Layer 2 of a small transformer language model trained on English Wikipedia (9 layers, counted from 0, width 96). Numbers have three digits each and are written without spaces.
In attention head 2, each number of a token's query is one row of weights dot the token's vector x. The head spreads its attention over the tokens so far by the softmax of query dot key.

Query weights of the head. A number n stands for (n - 500) times 0.00093.
q0: 683740468278415334390569557491363506277814424405581406486535482375355276523610411523654429383260605294585451451569407409560700547484495636481718389597230681614556637582330363550553493573316413540666456405594475361697501571379538621310396513372652355745614509395663431703548734482479685447
q1: 421398440611500234311578716431549558654446387505472340545590363739121564620442469521258822744495602728486342409433508537490293496351614715407077423542592490498367541324428486479536354371638400196496815374410443305427517195525094670586669556297449337464435613468665698366452808271732436558
q2: 430505620613460542696568544567365437624210565679726607450476254748518553448461342423526686744554179801444615270409487734437377525489633458505606490581565314659534393314506369544436430601441584505193753412208507524569563274524317636777692506691555565791541655665491442336488495615373513314
q3: 412643498447611388516365226400593536510577551430491521513676478580497564359657589493587521512596354309544544159405541477605591433339422530502698529513624452562498529560589495671497535498520548605461721380397730398402607523276444751511357452390482511586657298437621240303516243551124656696
q4: 442639462351763283651449486346778310493189381568375391490578322601593501775510491444553665478438602721363569413282294465631460732386714278444582339557707479638581549488196844573489473612582729558489519523266539571619427362670725691444493414607298707282400138702679550257366591571507320552
q5: 424431603696480404377659351739705802282635738508395464462374445324471564414541468429720409400672534411157639501402674435510513360553203206735268583496169620380455149383369694433258341610436217567373673347449553714695547722376546597437551605514552650543820185419561476435594657670851285434
q6: 801399322364548491271506317652573387524461546608409496356343422396605503228663507552530508717507666823704234505566425088570399567412452481693501399548802469700598528233634269331213704369541300319318383608357528544657578399557516706694208511527663512479544409263477381426383628547828421491
q7: 745516616387502242627623331717333642362513620372629352486306497478739311279647480758401557563082787275634244498639533602696410551526429482404067275544591395158614610480504323711621498485468682559546457353529261390463569415391460639384572296496303513394331431667426316585628417662534451513
q8: 661332303338603642738459158580415484372844672275699575531549370220776518634477483214555445446645506532352560445756662421641486372420505440434757813426357769551504541516540395651153738591375350599287436595726256425448583339485308563219752555563728202745602482560494581822564696685299967517
q9: 265398761471462248534601487370535390721366375745459630327384388639421511632552476291438585562496283620345386591460414337711596605512600402415225596460677573506428456287566550388481451534570733545460598646395587456469337631470437538441501476495405683478468433494334532261488385451789322431
q10: 502393365722473654496637573428494498559358418592518286615418410491472402585261237459454483403259576659743663585609295549320527487348733624499550391326637556645369439540309640449449607343401535561551352571530579457647522569760677265425503425586310552271467547489630511535358597372598221548
q11: 394516730359686274515424367633281491541488369404660495638638566475324274434635467702533587418479416395700550190478758293495385356514263570383644534549589599670697506551556398667474687559385402577437634381519544454624504342549368754630523477390594339822687602410556683651459669432472673447
q12: 638387483416193620581661496621433576524342395398521709353281468545433593357272684521648740508419394690261436325256399321346374634683407611425065376382494675667673463626462616544438280589615385568446519686582383556729554568744290484633838316588585473388361589673428368551476409646671469358
q13: 462483625535407570237406336145522461321475437610433481648584503552613400506596622362374630655398342653593515434672230588585613686403449677663525835304753621574067414620228403587374443637301762354304478536586442274693305338435642381555566548675385589703421500616481725579231513743902716604
q14: 651313308482545250464484434520510477103519607658485423681351273718533390391470367359671275549589572830876636552442387477516213515426655488377524408578225509325420478852973218613355407599619626498310604463660724478483811547524500807625401547601435422573612573840546554841568782534238684383
q15: 600394565528720331313553600631592414606242495377341477469374502484463368722490699653183516294541365492612568595291632395392370309471587369533408527628139653577611495392483392614346681460490572105750425649180467506503670633739432407507560351549302379543454081830607585689284550488382520597
q16: 598332725336539413423294488566389805496447519593357654477815389337546494452635517294327649494754586434580421494481509374645267408438337549405597166489323771613568684313716624387560485430373593357582415578370463413459396391475299593598476663479466540403593500499737417269512570605462479613
q17: 260283462281619270850340602503326562573572501300633406417550643383578458249286424707301830327508662500476776576444609588427954360478366507342335325242504554461297426793566581633507562314475751564457628337484725500919641581435645640927560603623443702407535531451558515466038505449606489533
q18: 530337722623266075542539465687613361185607429440512699301488386457480660700439539494404488487481405586443605443886335643275209595305601493556380468409532214562308708397445611611633643256295430610612566439542546591282733414493510555740570447328287582609651511342549638443597372781291384446
q19: 525478478269528645539672583620781357394528548477196434447459522579626700375410580581809541306638510330681714618465512561688732372511199551415495464337305559711733964667506349446740601512267508513246363312562460366678516595254461282474393847248382649480513428457513054690228388517233526379
q20: 388574513614465463831481236340339398544470543741457261305229443521401789580604462642250622284598638327289535663715636499430383558294591402569481313523723786415521387349415753806527345478224557386217515395372298745553543497726435196632553658505555538504473428517444572830423371372244422500
q21: 471444529514559371334408563617614647511470655390511524565609097498432858359497325483533805503150240815512664569660458433694574465529364366516384685960468416576285587499593716369746485335434611433587522639412276748676226418518338425497121553468561637591443503756641297445420505393632512792
q22: 611369407547486226605457457278531509542298306342507833201784517692291350622355304520604517447347859394468452651328479473684559357384576463833328729435480337188332503320352533522557495653688604391633593400551628423501574459575145270639548656371445366623305489285471418722521393197494441315
q23: 453525688666520472616646644962654461732436517720639327463351349558473685579575201466582431774627396351601830566410407646754498328504386353329914543394596535687405457686426502553539450649573605757590571581212148708279632336640519411746422649566464397332384258369540285351564348282720414378
q24: 563632314450139501504495603575577517443428436694481504412463208789356474388459484577366782580486516442645128568506445420507355551633561735531732723481545280265553356544370590314839734517267551329747406558341530647672460551419576703667362154576452167528879404481438574403389682534663384414
q25: 745463584699468191382451779421607415618372392621623466470637224510464512293180688280643551363568604541284521385800744289605365378468692705371553624554438415532587630474725441383413224585492543449638527531621500291436431289673694548648365443547608637326310518451295451521505327580428376397
q26: 595352468486618469676379469531443511621458539597556701508544645808193559395168516697466272445505223197375532607684522262382458633380371372497559696816357680584286218545451333498435691687402518523480601645605813434479418164421318327282629425520399500531488435434380353494285476661623537497
q27: 608279359441410538654395398452410557715581493335318358254293696727398391698661582392773621351523853433275698341208528551492398590743506655603510363438566406585396698354567424470499561591429528599262542672703417692318319490438468544161281427398426384699505362539497232385421708616541627771
q28: 708343480799869463254460368373744602520630544452649460440563700546493661456443433463467482174443514459425799489446397695457270873634311340394901390370479521252571505205322663462386672686387555534542623539433399357455690432586574778566508503403437514667299570530319284664604372437457621423
q29: 691529590453634457183544437403276519564564457386645347419697301585246840662549591318652660671594238523342656593374735620320625446222603528570743485523508828299430597319642382554747368476430613361690310444781689796479414639564709760394629773509519674407403529324582208516507580793560518378
q30: 859460532470439308533504524418678554322171445725258434496495589600207459520501570472673523316518493479558410641597587439431589451436502364551800414766648654570395704165549578537418645452587556548743481525344410667303315663244746296231567231695699390239505739467429568575176326457292627609
q31: 529340587459506800356337385467484468308527614394644255500434509588451313606373343317462352610275275587390693264383617556959287596327465399391368495721544407403659572553304443363514471544273397221480278620468705508332342795643674354762443334681452405408286230576378545326443460268571475478

Each question shows a short text with each token's key, already scaled and adjusted for position as the last token sees it. A number n stands for (n - 500) times 0.0045.

Then comes the last token's vector x. A number n stands for (n - 500) times 0.0088.

0 " re": 669538224857462378541511486716587501877576507504406447577419609552492584677479447528524480515541
1 "l": 616476323896480471519427627716616445871554547463413490594384634593500586521555375514467496583516
2 "ation": 439354292808456399545465629688512469877624506496403466516409692615466642580491500512378505563532
3 "s": 352273265806503518574473509609520528909537495486402529500382661584501637558508420488506525504489
4 "h": 431270254877502394544427383542533519848542501407425457562364584548465608614566440499412457547517
5 "ip": 533330286848507432517468389477409501853554512437389392510361629530595672570545406503480435410510
6 " be": 574306206882471381500444482435468594837616476431439600484403649618530602658472428524418464530448
7 "g": 543329324803485459555383631354433575865538500427408410529403629581456679544481422489457523434562
8 "an": 411364308766501459511417631315392489785518519524419407519510599636453614505543421566385567566549
x: 529618521548702470309365506351637473524576552431528661506517461352396384446497565484430340476637433447400552411553460562675625453696406545460562467683602485426535561612642322529332541314357635599714533529509667227531577424582617405513401575540674395686516449387452529601580197550423556640
To which token does the last token give the most attention? 6 " be"

0 "7": 619430344776587477532486589706518497855533575438409527576441625605568652545456471517474513515504
1 "8": 498367333785585483530489651667512509863540580437417523581432619596569658550461473524476507509506
2 ".": 360352254860505482575414621617566509749589534474400495559479621599569696586542449501493517511507
3 " P": 325328278828478427487414521701503512857526524445402442529352589528545655599489484493406504449576
4 "h": 405319200846484442464383352600547524857588555457426439584371574585483568585586443444413477496547
5 "il": 589314173829505483531448375456493494868526555384398424534404580560508577605576435536437455519518
6 "p": 692307327789483428504483434422462546884558550392363471472401558615513676591509396538449453436562
7 "ot": 611321290813503418617445670324443509893562508474393471540446700505474657607566438593515523511561
8 "t": 448399315696454436556454708350453539829625444490484426493365520638549603605481448575399506531565
x: 585669652415455515340403443583434642496473501575483517652659451443471484484689587430506317421418269465600484443518534454571424375591405534646483416720356493462580557620687547510474525442318509650636335027634592440605624527466559539436244491515656455577860511493490516409471503458493574727
To which token does the last token give the most attention? 5 "il"

0 "al": 647444268784562433585508503722569552876573525483374440601385653501523601536535425627479520614455
1 " with": 600485219852497397547582675676609505840561487474452495548441591579494622649544444509452494540507
2 " A": 417410233917489385444513581692545503842521594450437440568409629565532661545508471557433486491488
3 "ust": 349368329666496335601545540615501508779627530445496403453452594544439522454556418583473491565550
4 "ar": 446335292726485441589490401636498531713553547558443351533361589541480636584483396520369548626513
5 " that": 559365154885551334575469351487481578842578481476478419520447580548533644612496458523412475490435
6 " s": 687308282815463367495489470483453534843540535494444445564374622581526575618575515434460561516529
7 "a": 560371288825482446507404639391429595801572593485450455559433677564503611587461422540365501537535
8 "w": 444382323752519450593458661331437623867571492419463502528448631560552596534586424595473544545510
x: 525682457583593372375534425516228787441489520330663658457566366528556481500608600516469311341455535603555361447476654420389481210513337420389605507569367521382617647461518420723540601519433454652846538273384493527474511591590581396484315595607636574541460498541449463539684512519552463529
Which token does the last token look at most, and with what share of its attention? 6 " s", with about 90%

0 "t": 735484285808497425554444561735618411899604506473460417530435542650531646593527431495396513517556
1 " w": 598461272878494419577481685731590520929566557499493509541457600594459623626582433440433512477538
2 "ant": 482389246818558407579537729683532467839623536523466392568418572601496557632572390528461526474588
3 "ed": 271297199808563439569552521550515504918612461396419449564416570610487561631581436478416450586504
4 " K": 476317261819471494483403402645507559780566535461505445527427634557504656602530433505414581508568
5 "e": 587264250909560409530411315583472528826582540445403419503382616575490580620512409520421565532587
6 "h": 652319175906516438527386462440506551843534552432454404592386573585455594603571421496427511484481
7 "o": 639343220886518387578474674370476551921553449377436480486402671535461697593505348539477578508508
8 "e": 418342325825558376511432718381403568837591471427375426468401582584520599604543435553413579554531
x: 644612570778599462570340626489501477491500632420512624438506474511470468503598725483475461408576403460552508467519524571606613535651300533467503462584310420527624642444407298591474748275400383731600658245661512342470548441414491520422314456417738617591531495526528407711599462525251554655
Which two tokens does the last token look at most, in order? 6 "h", 7 "o"

0 " de": 713559281887533417505475499665646518796556527525471444553395607542525589667530416500475540571553
1 "v": 560477333771525545481480604715523481786560467470376438568380615577407663535548477468459476541503
2 "el": 371405301773525465454427701679537396857548536394348408547427579517506558612554409612451516580479
3 "op": 320386340746521470497514498583437502859568471449418410471422608526522624558541442583475521395540
4 "ed": 402315208727536429576499323485470544872558408438408456555392575584524595596621443531414480627475
5 " the": 538347262808554393521533393474429597836564521520514556564441585516515605619551401457360465470472
6 " m": 625309252807486400469445483451402563796508451491416446531411625603518648600562424450442550501480
7 "at": 553334264839491463574386618318456588873598537443415465533493648481491685617531468584470533459523
8 "er": 476367289767506451488459722341408543873569455441434448613441605612511569544547441568497507514500
x: 630713520531672541613524468593460549458622515339586460537596622571546598504446645378392368355551485476543517561430604479541736537637372573384449645638399354344547426477511324564500747210496361604698400333414721449557630471471649510586213462561532445545601452488352374535480550547272528532
To which token does the last token give the most attention? 6 " m"

0 "0": 609461348845562470578441611723526461833548656447376474549406604624570664547487434516477521450502
1 "1": 484381336797576483558461654682496468844553572425377499549435582616566611546460467516485517466496
2 ",": 447399260898490438531479605568594571853595452424492513569393625576557616613549445518438515474416
3 " P": 333328266822464430500406520702500505862531528433405427521348577539530643589495464495419503451564
4 "h": 420332206832487435479387359597538516839597570451431427573377551588477546568586439457424481503523
5 "il": 587318177826505482533448373454497493868527556385401424534404575560508573603575439534439455516518
6 "p": 692312330788484425507481434420464547882561550390367472473406554613512674592508400537448454434561
7 "ot": 612322291812503418617446671324444510894563508474392471541446698505476657605564439593517522510562
8 "t": 448400317693454437556454708352453538828625444490485426493367519638548600604480449576400506530567
x: 584670650415454513339404442583434638498472499580487514652658448441467484487691587429505320424419269463603487441518535454573423378592404534646482413721356492462577557620688550511474526446318509649635333028632592438603621526468560539437242489517659455577856510496492515409471504455494575731
Which token does the last token look at most, and with what share of its attention? 5 "il", with about 50%

0 "op": 644482267706500421513489533700475478871482452459414441509375647475548637549566473561478491434576
1 " b": 605457280834466467530447626692592529847499524432460463580422597527462633629505405414437549423508
2 "o": 411384225865524399549476665670582494937559488440437506490416679534473614564496395559514571521553
3 "x": 335334240789512363518419512588455531887562566480441494557416673591578665513551468511498510556470
4 "es": 402322213803493514523502318560465511935556463487363474532364608563462622570559472520465488510508
5 ".\n\n": 591337248820530466545427377504429600781533498449505508551457582597468650603507450529517480514469
6 "C": 671271250813484454552432501419445604884531538452421458502376569509555643607553465501476508442602
7 "7": 512372345816521481535457595329374558892547605459423507548389669598589667508471466534492534489520
8 " st": 452352242847478446537459710355418599818566511472490438572350572591484611702525363479426547528544
x: 630529627564683450503323456646480619531390449487497659620579618571613419360447589215250342375523399485584606467550574315503589434559329499406362505492525653407468602661500523775455659566436431654511596155546568455523568417302476566655395451445371517562522450479385504410476446587485502658
Which token does the last token look at most, and with what share of its attention? 5 ".\n\n", with about 50%

0 "is": 642504310743523405545465539656571531720565468517425440477390488583465696593513451563456548527566
1 "s": 572367317785512417598472667710551511883565524453395491515384621605530629581515421493456528572483
2 "ue": 424345345684551356564484637643456523782599458499408480501415621535486541639485433582439467549537
3 "\n": 430377210936535397573412449671442519830527509365477446541410551556539697554561359517467506572503
4 "1": 523309322862544468570469441514459496805557603446422467527416573599528626515478487534513497497523
5 ".": 603295233897486468579402375449492555782558518478417487556416628563573718596521425531495545498528
6 " \"": 605302215843458388527468563465438577845548485442445547612430580559526715638489457584459495504496
7 "R": 626300312847505443527478661408433576813564535420442477614448632560513607548546441470479567479544
8 "ap": 513357344757478425498460652370357546850613529531371450558410646553498622556547443469529470432542
x: 511652579596341559411367550693336551490499588264642538496564823465468437601431646365495501556689437375666475334427502468693602342433503547401410568535406421427520582597422423585516741514452470383614544508613545449431531457625472461429505688366638243411627596400462567377638625612509776647
Which token does the last token look at most, and with what share of its attention? 6 " \"", with about 50%

0 "r": 691507319815499511466410579713564465871582498427415501584471680621569639535584495499512544504516
1 "am": 525457340810507542518374583645511504754528542422384394534381708585511607531553497560516511492482
2 "m": 427397348749508459499449620644436477800563460458381515585394631601537656523567406482492482434513
3 "ing": 304256246793530417569539486629453449937582463434366504545381617564539597590541410605451457511561
4 " d": 376294252827498416536495340572546522827562603475440483565449588530564559654496410429424560525479
5 "ur": 632300265848512442486516382549472554824568544442430430541443687560478702566539411573547531560533
6 "ing": 701329276758525408552546491402397539890585442431380510484400645568546576609536489596461427580546
7 " the": 596384272804543394517531579390391611843566523534513549569442590510518599616550407451371463469479
8 " G": 438339267805453486466446641339406626829555537438476448543373611510500662574470409521470591471550
x: 472562599695635496425165381534412641472415506441493558505487404491462525396512775234476498441567526568501490468479518446493503305701565436319567475513495556485573563491473415580387724556426409625598640204497661596410569338403536586606501653577490329455584525588374521579421486506558548736
To which token does the last token give the most attention? 8 " G"

0 " h": 671531273910518384533406472692641517851581514447444495566408613512460611643504454412465517491459
1 "a": 528439290824530490491407663632583526813574557434447442520399621576455611586501439546401512525503
2 "un": 397369300791536403544517564680534497812559572426407414471435599524487608526572414604461578591486
3 "t": 328333298779519448589387482613555534829649507468469408465428523643499627612537436571422533584532
4 "ing": 409276253757522381565570314502464518900596463439365501545338631548557588579559436557468426559573
5 ",": 529376209933460452542493401479507598869590464432495495563397624572527664617574456502430518478419
6 " s": 696307270827468376508476467478460533854527527481449443567366616580523576624577502442467564514528
7 "im": 618331288822521447551482585434382617797644492485386414519407614591533665613574430554475515431526
8 "p": 502378373726459429488476685332437527824525575478360481515427597562522681535478443502464399414587
x: 541721672469485524427373522546355736502434593463662625577483750647414447296578797487573655405579460482717467535342584452424539393544284559654595547443293536377515593571492441562590706510335573438531583524495718512660570588436442420515414728489597351456560708470484519548472525727555614678
Which two tokens does the last token look at most, in order? 5 ",", 6 " s"